Layer 3 of a small transformer language model trained on English Wikipedia (20 layers, counted from 0, width 128). Numbers have three digits each and are written without spaces.
In attention head 0, each number of a token's query is one row of weights dot the token's vector x. The head spreads its attention over the tokens so far by the softmax of query dot key.

Query weights of the head. A number n stands for (n - 500) times 0.0015.
q0: 701359430548655552537452548197539564434654594555302190587545374460344480500327424636725540386566475438631312445676436257528642542448568355467450459364510619490660348530717507649728557496443372537676535472644385470393484584613451451430414489617474669422587172452423577372397650497544460406407548620844456543677304508493366679546548402634388497410503614390587559442579725390618559504435
q1: 493289589344487497490420538665572551610400506685466500535341552566338393464507632397545340406409484763595330573360459402441837663585643480506564610435563405403376426535525641503493671543477283386659546435506535336564582324534588457524679362752767503567484430561542493410561603545250534639484542568524277507475483550714403548411509326465700588443533550453512647435449443487337548534468
q2: 770518288667363574508511356161334670421432602449461311554789420397580599427366303559597574671450564425578420373561391569508375439418430238446431157350335545680558443496572529519443416545659500564672364613478387600521423763528395401461376655430406307412492347408369599458511655312581565391500479559723490554558582512117493697525538406745314558430492473366618368575570455668751623512500
q3: 447391655110725388683364644760420639536522380425560533464383404473542525406565805516418335467529364649486486608425398518367561557575570767375380660436490346291338561569609532580655461623460423460496549515670347553552616453551532519650593423478570789397477649669655198684411641343725548379282451414576398674421563520511585567323545449162577703392560477631362587398461274355365397519650
q4: 565630129663348539425269436434483403381385583473577456460868651404580292444443516551552649519362530363609543448411475576409415471369449618621373306628345496601412596737657647527678365475711623647709443459583595742500431698264484542689519400370291405424406700434486698588285529596349422457447455402679558747504535545511629329709452551420595540488323469450714417598539697660444670454580
q5: 559300560373412368565667562572517671469612563359398421395457446323570654517484584599504394385638262527698598627660356542361648761493472581548425594238627587385437720461539503544713506349372318465655694380744401517459558472435379658691643481457642610522599380447487392634529503298496630681265322515824431496504530619685529410365457462519567693271449683537440675644617397445450377586458
q6: 602547355694187455362555444418376534323661612430437257536688631441428458611597402449482621559384560083472486393493561384579384468548493194649496300534459690479717345565680521489583359472487645480630507575586558419500193729422456549457539623485420370322567445278336740466566511439533328345543497543793476619636286504263584566577445434811511489619448599321524575570527675636618465684420
q7: 465295619336584594644489788492390663454569326436443518389516282360580564446519571492354387454660272677646556428445416660311461594554560657308430618352616414521408609510396565408703488575462474397625496504621371664393475455353306759564816626532617584394540467514675473651489614258592529451459397545794529526444523598454571586292520425569465823222363533625507482466578331387580428552606
q8: 685657381630317567344560211516660397397542632443557357556536634494375405466395314344607703471275693244337389381483549374649353374561416518490507529626507579517596493486666386695500537350746411554421264417351623438470302552542574270470377452496383419379261475313408660327414486658542229582682507496354398370548496473521333450650616421458472315753616367345583420534377697606554473467420
q9: 591458382631405572436552607279398518338558687549612302442693589500490284590467511570490472675608517329623629312481597571652252511507490321455383327507368483693695516614625398517642503584547637564546416617468506376469317551437482612384531627625329438442473534323405754517576622394549488469481506483759713486688507562405615401620531573679604455438567593421663480720497562585603415555298
q10: 644621520583356589471553287418662438479383556504547490585565723608318506513456455318638701554240722295360383453413582333678442327520526401568521413734547592380625397428642510479326605330568410579554435585480543449550415493528445332436237636503475385428296365440392511341420532565533222349716475560432543594403376452381357604592578440529444255723554417358419598564521637490496386455361
q11: 625521374856384479305294358500347480445596711566448219539612669598421219510400411461625697529381775288510375453581682371388369331670532418500371236652392507621477437572627440466470529504748515625592385470450500605442306567597389403333427527628411407425311500218399676417496482618609457462669562427567688553807519560406427482726452384524550432588496515345606593504347739632527484534405
q12: 481633553515343455485497327481649624638434543324583493682487482500353494414515451366534550673309628346309294369549716507583537290483544343549482490617664655351630445443577651598417473384589704362473351545358533383561386566634437469294301500497369473514497418450469475507588421503702500261565347547526444461378278272267317701425551550478467463805642440444405686568511590353500279500576
q13: 646558654496269625142453333693383586331489630445667415594650460715504391708331496473522788500517752325479486595425637493417372313552496424607458404631572534550389429489432382401504532297478656508407226537328598550677428321480588560371461419732337449481354267708346579283485496544555315403731607438476537584566488346346551445679404449548446406638740730336531590348527639701528480446493
q14: 574515433644275581214537359583431306337583667614412478525672592800531225661561554227541661433433735421567435596435471336728399520331584363672531414684466538496350461493690360316542461451314477608414334564457580446598560395488500523441488512489448262619398427294424552623362312589541448547725674594624664605629567529563548336767448512544518507407288709531569443421516558756612702477303
q15: 285372581325508342802492771394422548585573360563365659415349427340529723298643707589404223440701156643708721521588212516536643644536543581385479636295485472546496489606491542598488476706344570287420638488774391412552643461415379663665641550238552586520779578555555453681691693376437793442240478647551507430496567526638496588337559534711504675417330521648507524702575315406462419587518
q16: 410576751592372216413596538535365449554432630578485586694583391640496530496602578595297611679676722236481344433444737622719428376646465196515387410532467630511561437351492636367492588470301754546473258382383500410460329477425373692459259793410657393512441581415291529540660303550543464541534507763613446618644467419419453629724373442825477386480449698593293508789533517348262504732423
q17: 584426489476714587246462709708571503476598367500329538429418524491686566494601356800538594728711419510494822554411649581642641542426450529457576424307506455485451509643411497520523506528504484514424742474525435546587570503402662532685517493351548506461468482786620442592576641389437407533466669423493506589426513531541525408423426567555397351526590533520432661289603556719313568483554
q18: 539331622402308570462336283524470582383452373668517475620500318487366554726535738459305563507599629485591548421415614476417508438322563392435346557707546289620431405486504548409493436508240580220333522550360645368609541579691319446223375537454437663456647451238552591405370620578622525400419655597591698327654679438587602542706631396614542514577439515533507561754478629562712699364541
q19: 311406355378511655420514650377523633626510524289446275448583542392654229581422587299425515603568620741507354588507420580336581535543444727558215539457507551510459654623419569316675587559699559320525337367649444726581347316371504339625713563557483447629822324532675641489447476530383575582490420523527720507524331351344628500386603425465461629526442374614370533681519595555611268526609
q20: 597556637551421414694624314459443421403438279186506396385347453440303516513504627629564614365477448358439431637546493341545452467585699431312479439493559527513231371457650657542414497422572486637422695606520642419456508480622636642235253261503440434677486527483463457382520461562554673326584323564377401619323440392540503544411459643580523510542380602326767428439599272306442389588479
q21: 400412601390606624483500584538480442473536637417500675604442329374606373521452220430603477403570478622545448584648506570490636486399645356530584466535326557594555452482331503185646728428589519497506583576500537617356673637473381500454552500447550445587671604373517320542531521540497573484521325671507540545291526301670547534359433487389319604344570471587445551431543452767517773546643
q22: 641446545660511592419603418658536642592584402577301251409404552491724539356572477563430452337508539507615466641520710279412406527476592511326518587574375447540435457629583362529352467404689704511824475500564568410477588423401462468588388439420415353521299389569673329564746483577273298566803529544385503486457548466466334399557587445575650395829641259414607595383544523628400448449397
q23: 575543528496615394467598636685487354395573470529381578692557566503458510465333481710302514205626611461710500482451374450507408579483534364310599497741380428632401438426268480423316485511330525485671604435447543487449704431533370678486575511452707477703265422318560387423582385265588623579477443536511475627500618698480690337665522266526630510504521673669339342611397462577449645450347
q24: 795510483507532382363651421562445335537429357551261389432333515444511533415489469511514529451391472320464574470651381466574368446532438472236662619416474542439331463538575500661273494389752568664577574683567463430415500655611602500445380312337647244543221436345323455299542614590517399522647649375228347489337324462338424507393400640661555493496426468328581412331660373607340411565528
q25: 456638453624596363485543711685510389569314694634565579616503597565429469350322588735634569471528393786524352426381454667529685552555418596636601467332406668662421507674327493612552544336474429411420305299581496493490646465423508241519719534626500511500401338554580369560392647746439622348208581576477507575371546416607543504340413641269297631515184496362338606431564492690384300376500
q26: 661448342663405319588451332430580562514288435612475401452380461527364601506616478577450479612437652374431577397439678565547273413614327663356369523530657353494521452718608574664581451540465637390557598423445458465649485683574489259539393645474472627415493504408430670627470696546500411583462633556411460410607514686405312540690672479461604416717584325349577423714386650238539334535527
q27: 445432449387466522553513354320710475355484665682235265594589681663565701519536533419334563503265409559509510564423348523473320769777555544605637716547475430510634421549432433480372319624445421528650500671506581541475362477549417547655642531652475480387450420343555514462470510497513299559564543305649549483593395547434345808409549357400598503407520479442482513437691317497504669604479
q28: 591526379416278560424600419546622577448682621445447238577458403547239663553361604492414358489479557456251719227345570515324553652530651696601582526527677777485519464552358475608607298612482473344413401288504570299609548482687504408715606477575342334531359479544365356895485642455463465425525570279548459410496508545478645500459656591391666376601827457616615379540445587207580688562490
q29: 436651553584788620507429463668570535511513302475681671470449323534426461452418325675576467452481521601180584335493584460423560342344578567586457438469427406507571444534567563684584497485549433573459462649294439585477563593562481426515400482592323598302601575768719273677572596522344360525444433634401223307462529523456520449568615641337635396386758489358628587214360599521438453411515
q30: 278529622699717319659516550397605370564510539462603695571371671411330246525554518616464500331481510636572400525532529490571593544467552317541366583577491403747380494432600510360534497489241373571527342550433617307341783461539439381373559638358497467500641735363521443565474407573457732524490382538589321472400371642739510520602451493546565484314298641551482383580327518490489652497375
q31: 340653699310533389618363676445454351648459493575698628486467355382398453366671571670525493585572525418378573211466629674685616375500563304356367635557480410490654534413419442423493522379378507378357551547293382405487648583545353504383452755443537486500666594321487530683326603578549421422268517534614604700460564332616511631410500462723399521622453272478166507718623480591325648296446
q32: 610523295515669594463493496672590583507630544464309425513497268503588601548331371511514543455338605424350587401351654524392425492424412588550607414542630563553521457368500583680556455462696557662469674715567402497619337620584721588712496511466471507458357398544570350677565673329544328695728574420478513386373424413279476737401602456433557269639723172351653667398575496624419624572556
q33: 469573555527380728382613400350427510280528559650373287458510282535544470647372587292450793546540446556612573729473427490594596555271623394486371525478441590514353456430496699379518404622441423549329543701624287391587673417659639434515459507443407395742818378437526325662496552363285525254480550597542608411281403391324620660484513714538378545430410769500517518459682476646690500519561
q34: 492631369276312523421591527355493718440538870444757560479474656516329463587345688421511478687731385571678617644616652490579281457625472558377577358368428629730599476469389404405626611371450591527692558557586524432779496507515535576399604518574626392722471468650428500354564339419616611545490255429728614680346448341412630426570411489557340393581640401602457572564437430475455395485433
q35: 464571665412419367542458493368399359528548705483587451490622278623439684410586700780418417572629513431384481412443436613624211703477633409405572513460378663490524469500325653263480383594242595581536557437503629336481618628549475726444431613576620487530433621480409359510490379397761519528737420542539391589224465377409579691529616497589561580445543565524313547542431445517447591452411
q36: 567327520500340526500544507394490481239694576450590687381613595555305519391719594301514446548504462378591676536490520303361445627531510260173634316565346528576539516547625395626524379485468482697415635562615443480542590520569456503413482358507459310486400555557384627416517365416510425564611494310686313606473496631803710347496386504794667530419486687595399455496607489427442420355417
q37: 400459670444467521431522609496558427694553335449439672566533761631550451457582399455389558464748480538528320712491411430609662579461439171647547321520295579491429472541204494403563475310284463410575507316503440624351628614448299553559626635374503353704770545542458517409438535605397591493553421555591509537504490514722668461500413507525388731456605645550479513531548396647437372415480
q38: 712449492472190525472526697562597497371601535521611500513485577602627689463710330237503579318383480417599465601415382257503564600664407473340625618444440579472389456561652267574450460514663524326402477592462589578472319538448358477521578418529359446527384324445394510436399541374277432301365457593406509592609552543429607432324403286630545576398553507608521761586534388741500413371465
q39: 375480647290660739425493399452534602599529370500710543620432379473480607450620640535347412703687432511269532161583640572524594354312602643574403523460497433506689398382457362637514494317460411347396486587355379455369527384426598718486552618450475474466480580684494358507543552546510317573593494647471375427500486324434536463625642613601533295476733269620615426366458644558397649424569
q40: 561490539444540466462558549671424387531437199552383297554448581383335562383475649382579538451257583465597462465630349526630724457424490742674374585583661633363578535638518535645443520402488317195464343414510471487525549462552479352597644288569319555621437481387530451598595525624464446438469662196363563371412607532341523480265479566397571420613530483493463444517318323416710350473482
q41: 379729496542456349515556286437563635572308514433497599434444595573565476290469590658514537450839385601396434690452538559713515477482528460421526539450349626376375615726615527595406448379441526583354511428572437520497660521428554464553426566337510566730414480819579405266642315591384628355091371612481480319357440360342585465735589875351371472537500408537388550500574453493515564389494
q42: 585364330525591456549588329337511640516537662508638284425539691365607467576555256886469427496526496500463429368742424549347357496566325591236480632340550281841668637428391481472571607521679544558628473305717644489417375586369357429603536387311565587361437549317421739340473609646469640695545478573405621331522712432653300512807532341354428500504484296388626257741553641425467558585684
q43: 559470464226497726291653365519569557331745536682478352385653666651507468690544634428510468439599469657638753543402526550600592682418510355750500656422547520536650497477463435608648500426452455439520610500536434377665652408382427579733599535574462473510661446497537547545581585553430559645448623607627565430443777507670517675671406500602586457391610521336720561308701403597507644416424
q44: 522461406454359466324549582478571653286554590577652493490494666491284450286450627444691507484581517344556612592595603529440532453586387433544387546520534596564456437494653338723534514427570660405444420477484226383590568529458418594570558644280441374517513368555314743561618525337572354445187601458595621486699538601406484451623619288671594510593627510544687520549462576463454714435739
q45: 676560442490637454448355574666370427483513287624420403611612332346530670381411363410516497484383464455444570476613500328487412357634388693415574396441530615339678484609482412651517596536658527517523616490443465541528335484272521387465197408490396615493295459580536490319565440395510462589534576435284407456518795639448345331532579555539452452744592378453430573335313608554402240524629
q46: 604529566486500506569609412482666440407374503768454555491551528607327645488663870221415521471431474394420680430619544589569437322444484434472490702628548484424584627474658525647278500521377463364507460671560481307631609613528256231521422422419439605433401507481443261513474462551577576381381439250611494459442603500593494549590527473616685513524474389423485572425531270216660524503433
q47: 480521330531530424523384536590701606687493418481483632425575716490451538286584480858434512694562656515396532480331575658340528637360287691486451452504605489678534416665417518557381360270396508535706511537525353489634441646449436601640561534442455500394578765507405551534434734513798094750398633238685688443435369544602394504654595469381536454721478257451490500446519625459320601309398
q48: 433711496462342345517605566550587608696450497616388445535649707509523454473314653555523575580453434429543437710574424604346545578610370441401540474419327500347400648630493559599395514411641427424558425546581522571615414403524626556599587527645440475503369312529655493311677294533481451409500139561483524544424391440274471564493605449392535566463239480463287516541611411497500174564457
q49: 535347369374449423709454247409500474432486420271440386448500515490325406329550559542582387504224583421331476584497399639540404520468763475455500536518579493352371303406477383291435475508344570656604482654376615558483730749598624467360429478379383413507659969423408447537259479448673363511616417264588399526345313391708574553390523455481483590693634389687503442229418531336504598433615
q50: 448488380719777417483656466510506526631488506344438522429351432404468545450170524503487477701550513463377442510640669737413480275383543506485467323490418440634520383497367619471638642403556640675456580564595478597521438610533565391477635569582594417312343478540517497542607497497584540517509347427449656520433321279400450478632646719316512586710618396477427360570480594409375342503576
q51: 586486610599515517362412416776196490303407359594514467439449436556371437639358484508355492267617568500711493488546431420504319577612562367375627478549490601540385589424616489530436635622535531460429523534317642472594389374492423583476616203611691536504320245423592441397611299442518720667568458605532452496566680781500611152590424445608755149535301719542593177543481492648504429492327
q52: 352518530469601589422442465561541429543560372831452522617753418480634383497548415450496550387561611719559645504539386364578737552353604548605300405485439408408643570457263359463533611612418123383452426504277322601575694316585433466523481633467271647811633496586621372774453581456330636477514537680469416311630819680601620467351497450433292528500496606590470622512447415706605554367389
q53: 634556411416602601325355415575809384633545420553238393288391500615544700658414255572643440372468449444415736447407524479540570414522644303661544325547457302486323480696678528636471460689453592676597678453434542562527665524489461303561425218415460542584616299585536435585489700585429571646445670526626444663468605770574390386421397477435682573567391585268610565296593532441576504522372
q54: 411394794478659551550493638297374544651477362418525321582635667425531381554592612475537689642321634593612457587604553447366529533725427566620458480459719363457402532483372614180438365500412479290656411469471596545640449428461445472382331658750376609695606473530556569521399500488530516351633535575395720528406625207674628551470428436445414612335620489545575709425627608535619439546403
q55: 574562622367301487496595496606490414326524524620627603521510466421380406513519763417592470302651392324793541655503500458698565383307392297527371724547615647514577653462481466536435672500307474348304576543218538456593750239711454750301592555489460636551439472514529458668613582510728562429412626440667396507650664640479549450582507522504497417341338636544516371478441242591284685411564
q56: 605383551652409513696378508583272668345370548403597500479267546538442564557658535290415646599305601381483324648462586618424531352361507562691507606532634525486434510514558435525641601414445438405397230525284614432560451500590512522504552552574361580358550593437457455504281418526553368351429437746386588493524384554637299670344480433347344479224658471778592575246341496427580869651649
q57: 489419393675638503522301575423494477663480561617399275510513474438390230559295619529590500396445405456391564455473588649479654569465343685717352517521407532742683573541383477411659407416401310589570570346749578530477544426511443223644457471666432779296581619500721619543576560567576625613370549365452602536484639538466372719569651727376527426561320543332542423540482776546545500641488
q58: 595570496631530452654479395452520564581291542565585554535690744613300401337594524638381496568678386485414549562375648465467441393732174467361392189340343507591347445581715490604460359377372444496594463522605306555703413570527496533462244481669510627407526620575453558474518497454718546356303460325624566466581481528347403734695470721663362324695398511344416613530293500456311465508306
q59: 665490427358420651315254757390618386329665374359612670317386434530542413529560372457551482588630396471766629533447523186556433515400611507592489397390696466497391516637526520567629642729629613423466535455371520647442555566699478542446525465473580390661625496483443609627289536522459536464402611432664394528576676755500836258508345457423406380408545627500538510572414530528533504429466
q60: 557462722637431494462443407593165479599547359602452340647277493440441564569787504422355615397659653354573444369512519475601719493561528447636330613458568529344470392487437413523405430542508493263352536341279450485512470341480287736428604500410443516563474485538292483553471547589455534466525740757435441447704635479427458567479500595680554390480454427533533558609490472497345606584561
q61: 470420537569186497416392754633443608602526567565455609407636419573633477571448368536391601769615465205497487708365507507465659601541571409513493428217494503477422529453493487500535432406601620453336445559655390480474228421638559650565553450602494503384448406490519413465480483271547365353539592421504644645504385586365598592519361648640175520528424673416211617554664451679241446592647
q62: 370458533424414585493264403614532358483533333575436565548629527542669647614459514365460526556462386369544603510446427309547581650319647490617413572544540428467481432534567452564434503384401346274438538447316363408369421419569615659395425649587334674599702564555526420548249686337365493451628538608400429642510552561399642441353416546430524409536604709446402588284464514535570325442483
q63: 488294150488458354520418744241686363347697665313369534313371553473597607748500308616628397707415584401439610569591430489604406579481392485511652508515744435588609630504443620655581412591692531794496634454679423623295509595484402492572594453455567430391534720422497689683504496569534430666482764266419393457702575682519485568458559488341555783296404422469707428588559587264504612457317

Each question shows a short text with each token's key, already scaled and adjusted for position as the last token sees it. A number n stands for (n - 500) times 0.0013.

Then comes the last token's vector x. A number n stands for (n - 500) times 0.0091.

0 " is": 473520543437572460558624363529350473354480493722431579469538537517521495564518443471467536499443478547467488511532500505494534473510457504455457487483494554522558516471457498488531499488523482
1 " feat": 562452534527549512575612359545399462444418440748496572440523494482482485512519482515499531485478535491508490525484521478486481473487507510505467496472501534468576484479492478503521501510502547
2 "ured": 505470554536474551444605392479418423453441458747503553505520513496516522507579504474497503513513496524466493464493514479505515505474490508498458490452495560515507508475507491511468527505514413
3 " on": 507528565621440555452623371478421444478461476637527504522546507521500542465450461495489519529515509499471514427503489549492506488462476485488466514496509538512435533509554498442479534510523449
4 " the": 567517558621487547435679285509320419361461484728489582528542490494514505454522500486510552519519517501464489457499492546494508509522495474484528484463495534525510537515523505485500538482503480
5 " national": 460515452590454589411606381464406408440448456680471580479578478499513473448489487480481525480501514482501457431508475536545544477521501523502511507494520497506483558481545539483453524496512476
6 " pass": 485419451448425469438542467474453449484460458594511572482541498468522484543506515475462524463476511485444471459504526529521536470478524572511506492476479505492527539488546507515510552488508495
x: 420358427380566605474523464493472331747573403603367525619490585409575568448437389654402462573544384685646600342515385578601507854376564791566375418478271594353546699465295467539453380547553439415416475516720639445438481347524709438617587611586432539622614512363754470677424516501363576567257567534495340520431397739634562511422501420377622387467503441520229532412770580507373463392205
Which token does the last token look at most, and with what share of its attention? 4 " the", with about 70%

0 " pre": 487477535357621485681644382541387469447500439647484593458507502502529487488549484444479541473477538398514469522477498532511485459491480560504540521516505502474524474493529451468503474543527518
1 "p": 506489573481486507530625298546342471471385435753480583488555493461541506514459583470527508508476552440489492472483484498511500541462511529501550473530508516466516520434547511556478524474486503
2 "are": 479472558512438546501558423503487484513439478656514581496519514426525449584586576498494475501508490519481494486470510462528499448494507518495498477495472535475517552459478499504480552490515473
3 " an": 584460610586613587456737217505269440244451452779429618491571451506526520464556477488417542511529519479465467470482530495481439508486478517494537484471500517513525559432529503465496478497512469
4 " ar": 435549502568428472458562376473368456402464402676510630456497480499555429543494505439480593464463551458531463429491505564476548570514511540505512455480531497478517521465579483576446543482474469
5 "med": 479525415544399529408521388433421400502462434731557577513507521478551479573535551453508541492534490487496512441512498549505594489470532507527511470506504461458518526442504469522405556452485389
6 " in": 491504428653463550348692368427322418311404490794504595447588483509545528607507483519515429508463514504448517450501498485505507580487471498483501487516500523486505522414480484413450523476475523
x: 478279588519360433561434414561460249491440330509351515386334630455495712563613429427596390553591370293696507377520453531482512476549582440522562562477393427644551550746471499474464684362470696331609595444516472628410469630494444487560417305379573385529572635640464347532465610395647479291277647621528205378530408542619545472499424563616485575498267427499363580454524319489430388583652
Which token does the last token look at most, and with what share of its attention? 6 " in", with about 50%

0 " of": 458507531397569516597692367536361490349438499733453529508542520488516511486492510485475519540476462478442490499492510480516472533483473499517478477494485574495504543477528502494489513433487512
1 " H": 471528521449539512533625416496367497380465474685425548507507494478531487524493516518585495464483535480477522521485541490512456571497511513521529480541468487474497549454530496514484507463487516
2 "eral": 449515559482501492524614423494435482473430449591456548510545524483516448551464537484490523483467547493471461451455476495538500533473476534524491479534519507468498524476514528497486501461502518
3 "d": 499471513529433520443563418458412455505458496647493502522524502472529482539534545509543456493479489483486524463471493485549531546476495513528526484548490524456500520473530484476459524436474490
4 "s": 517504507538460492475553429468434419427438470720461565516547503478535474540490512527529460492474513501490510486465509494522472568529488510508510469515473556459502570452523509514489517470497457
5 " final": 450505463616465522417638381482422422476453471719511580496532503491528466517474508487500511489524491521499479487501499523543523442531508524519453478486513511488531538493531484474505546472509501
6 "ized": 491478449521422505420536407473478418490434471716534561508480506479509512561534537477490467488527462500497518500487504494489524494465520518517487472485501545482504510474505479539488536503510456
x: 388299480588543534312510439453488453395425445522464598403357351538523733566364484506504503362405406694774686583519245513360348469514391553534502561412469443524227465600534662435488472480562478514585682653651379483440475449517521451763703381650620548526546320419831379639360635284593452499356539361563414528547583738407630368415371606556503535322564548442543429403399397597600502490429
Which token does the last token look at most? 0 " of"

0 " bel": 486432516435568406666622416592352529331488496681517617456507510495523458546550521402414510469455486476485453546505489472451454533495472545427483492446525515481584524474510496515542472540521589
1 "ow": 455475577490439584569670351521407461422428478750460566535545510462507496476501551496552462485528472509527518528464523473495498487465486491519496478502477555465513559475512475523516521469495458
2 " and": 538435664455445601558767269514365441394458486827535617482547535478566507656470498497471456457489533529498516500472532506511537410449507507510488501479504521444468537479535434539426526538490408
3 " in": 512498640563516554471740355461317461300428516783522594445578489507548527623506482524500428503465509496447519457499493486498506584481467496480496483519495530483504525410473473417452519470469520
4 " b": 481512488565488480411614361440404417500413470759536591471540524465572450547515511450531558489461498480482475441467547541517587460480529553525459474506496497457507519455570402518428573407480401
5 "ase": 424524473611441547482643333460424386500445429752558624493577477459530428517524503511534458431530498508511512468492503563514538409538503477511490464450500518451498524453522522526398587509504415
6 " a": 464556431645514633340741261429302393290377461771420649484545438516547523477570488497454559508536542466472498468492524486478426466479469521481551463509481506533536523475534479474521495468509479
x: 573331447670551279685459427547627487350561567492383329539415632262556833514682505471538439400383609571600606538694512555589437392546694465404540583542520584396335600670427394522474614395477603472436556591664560556473516707407695603620478514222564276462491676503513391400235616383500363569412450615415453517385441568440396540468546544590639639376626417422629450524399455469622537641436
Which token does the last token look at most, and with what share of its attention? 3 " in", with about 60%

0 "e": 472554537479532541572629408513394468474449459667468534508582505460531457480526527510547508501475492495521504476485501495550485517497514487505529490511479557459464560447515542524470496442495445
1 "il": 502547542506459533523577425487416472495414449669490544497583510471562500527427539479529495494476553502480479427487485483562477534466483544527515489538507557486499540433484553492471515444506486
2 " P": 498503552487504557542634390487363484373466505680480575495536492465534472567475527532583506459458539469440509483491513536510503547492533496513540481550480482464508514449544521535449544479482511
3 "ars": 509481544571475539471554394493412427457426438752463562510556513470523450541536506517496500477478531520495497485478509503512510573536486506510501486453475565507523543477483512541479523478485460
4 "ons": 505483512564465552452589402450445396463418455670450573499539509484526426524487507515471508486479547532487517450494496498521472506523491519514528473546472497495504552455533521518463519471516478
5 " ar": 426484474548450439451536409471396448413463426645511607470479488501547440548484501450478573472468536465520467442493503562477535573518510525500510457484525516480509515475563488564456538482478469
6 "g": 452475461486452454445588426462423466477441481647491544507590459462547497498491542516571527467491548474475521400479509537538485518486493506503559478481475570505505551447558484513509517448497475
x: 420368626470483450599584484563695468504512511647222452398430673515442577524537627380575467374392324534497668386553425652438467261524604725649449489257352498506623468672649574582599523419469524643528536415494378529721414454477577448529629606374493649392509506590635464318383598472377518765512501404442457460465464583471595436591627652355495588581448379693457904526607461505529367514399
Which token does the last token look at most? 4 "ons"

0 ",": 372408556317445651629696363547368494380498509720517593512576503488541486546442520485458445445473509506512484497493534490487473578496505501477494479452497594465489532479534454502521538515492493
1 " and": 466454602386471602578705281527368440407448482794522597486534522481556505623464506506493465462479551524497516502477526501513531449469512508514513502486503508455474521483525457544437521526489443
2 " after": 506444576523572544522656372463356444335411474809496538482495505529521521553507456517471478550507495503491524505486526515468461544507476464494446482466500583466498488420531475435448523461456472
3 " us": 501535547559556582521666374515332447409465452716478581480540521458502476512498501473429491472452485448492493514510491457506539510500497525511538493530486556447571544458492492546539480494501546
4 " will": 547514532596561623478644324485293459386438472821486568501622484472527487474567507478508445477465464543494520436496499455498570539491451485488488486415489513507570539413482536505493525504499524
5 " follow": 467494423504511607432635404491342428414426437685434520477522518479506501497503492469507578540456449469505506499494485524516603517446493508523474495513507578457524470451524512478548464452471535
6 " other": 468496444558433583374677372484378443357436467733479578486575489477504486496542476487469490525499466512480475487490509505503439509505463507473464486459497532514491585505513518477489538483524487
x: 313226568475481455455400511420527401507637435324445616379399644466439868580498575495561469305386463449686439401540369418496559663413489718482436431329496450542390800417360518449594466819501597460592565437688648522532554607481483324623525337402563627477479492553583529581244536359422536656410567827283516539573514443478712453454384213599607399292606477531651482495426542690441435471658
Which two tokens does the last token look at most, in order? 4 " will", 6 " other"

0 "d": 487522539485475576477576418480424490525470512597495501520521497470530485525538547510540456485487484479483523448469487493548543530466489511522534487547495528465502515452533491482447520455477483
1 "s": 471487543490483533502563427487416436424460483707461565518544501479533484522492505524536465497473512497490506482469508495524482564524486505508511474504474565465501562454523515514489512474497454
2 " r": 505520534531443538458560416462453438510486485633527577490516508494561505509498504471482539473507569498469493442492502517511548438482513531499519487514489501528496519471514451510433540489503416
3 "ather": 478495464512490528461574447483448437461433454651491555475516522478515463536552503515495511501462498507487511461496491487516512505499458503490471489487489552481522555456488525472474510472507478
4 " than": 511499548607510535454654320487396456410454481758520578490538545513531492551492485459450458516486480517546507509493513482469513496480482493488441493516517519476495556436525465469492512486498445
5 " B": 516500493595485524432615410461395431392446469682468568479517514482545451553461496507559536470458529504475489476487533539507544535524517528517481482511482510491506518445524492520451551457488457
6 "ats": 491517497518499518477570466483435420428447448644400557492554472473526457498518523542536467452487509489504472511468532478529456560543505502511543481515472538471522504475519521512494474508491508
x: 550711416420483545874617486464430429564572430596595418447568542450456608517391559423415309434550553715720523392483469658461455360327593546381659598526540369403583602545559274716485568577464611423572673489519442640500460587571392729497438663598599593443511545365511442362496762622474511804531308648638569404665666807607385379617633419325521517614626375528661534712470396415510441607513
Which token does the last token look at most? 5 " B"

0 ".": 489467518487468542564606417519383522387456494680483590484482497485528505570512524489537524497444553490455492529477519469503453530476506524493508476489504588459542467483513508516517508504485536
1 " In": 475501588404527571564630411481396418404453500722498561507547491505528507615502498523514431465500530512499523501499509513498533582523516477529521502519497494453462503497494482458448508503479487
2 " the": 493449626486522539517688299538324446361466499727499582524535492493517494483522507493505548512519515504462494465496493537498509507523496478494528479478490527518516538514521494487504539472496485
3 " C": 526512574541533536504635389504378510378474498680458575484549495492520448575514511508501484465458521478492474493479523484505474567522536516500511486509478519453526561455554493532533527478490527
4 "a": 520457518528501521494613416495403427468411434675432528508572483461530487488486540497554516483489510479518479508475487494537485539515523481529554487514497546443517517482505526538494477451486483
5 "uc": 503517531584513529476550400483444450490453469629476573475553493490547522545526527483512532504506566468522502468496479487499492542485495521519574483538513514478545549463505450501522495455478537
6 "as": 484535492524495506463515412473454426455438455716465566498536501483549479525507529523494508476481539486495480488471513491527482520532485521529518481506491535470533524467508504517468509471491446
x: 519540491492358422638495578463589512382448352650597518531475440391390470480657321622550435656760188576592708673442541707509498597409708511329548507460477340511616564671514633494542421493476652593634475575672218448533362739569525499432455620618388552395680558392439587531489758691339454494454180532522574576530568706603419624593527461358532565496579359605596437608378368346443547524641
Which token does the last token look at most? 2 " the"

0 " ": 438488538443535528577597427510397466420473504657521571509541508476554464498539550481479513454482495458497488473481504505499544533525498536482522493464475558466547544461507510533509526488490498
1 "19": 458439558493526473521518480522466493520488550545546548491447531531503426499572512472519525501508488507558487513482527496457501510540535518459400461465488504516498520563562463513566539494486540
2 "66": 537454510550467514491564459505432488435457531707524549517487536513523488533421520491501497523469522522485499500478502523481467559539513506509410461458516578488493484558515530460494563449467509
3 ".\n\n": 532488577564544540562686325517329416357382431822424571472530497484507486541481511509516510468446538483483487524468521505525476486496498527516501494484494551481517482489499504502511491498505543
4 "G": 499546521569442535462605383483399428379445492749450550528520480492518463552496506551516500453496522532455512454489554528504472548546520492517530469520451512517512538493570456495518550473516484
5 "e": 550532456545468547438639384484400399498445436664450527504561503470518441481529515497543536489463483508532496482502502498550486487511508493502521490522477524476464557472519538532485484460514458
6 "or": 504566453561435476458620367487430410501438457664463563528545493482537451524465535487526499494480509502517468446501481485551481529517494518538521492540502490492488566521522531524503507468502517
x: 432633525498560558561528406409314653412762518460546295460306627451473547370481466431574400620529273554425447509430450570305559329579538793409400400573429272519457392586510670631569561576494538554372468623564405619746604578420533493588556455584401500307612589531538489385528941514493537456578499628471529629399351676425417635439583647419575369373448366381576464784547761436583453517517
Which token does the last token look at most, and with what share of its attention? 3 ".\n\n", with about 60%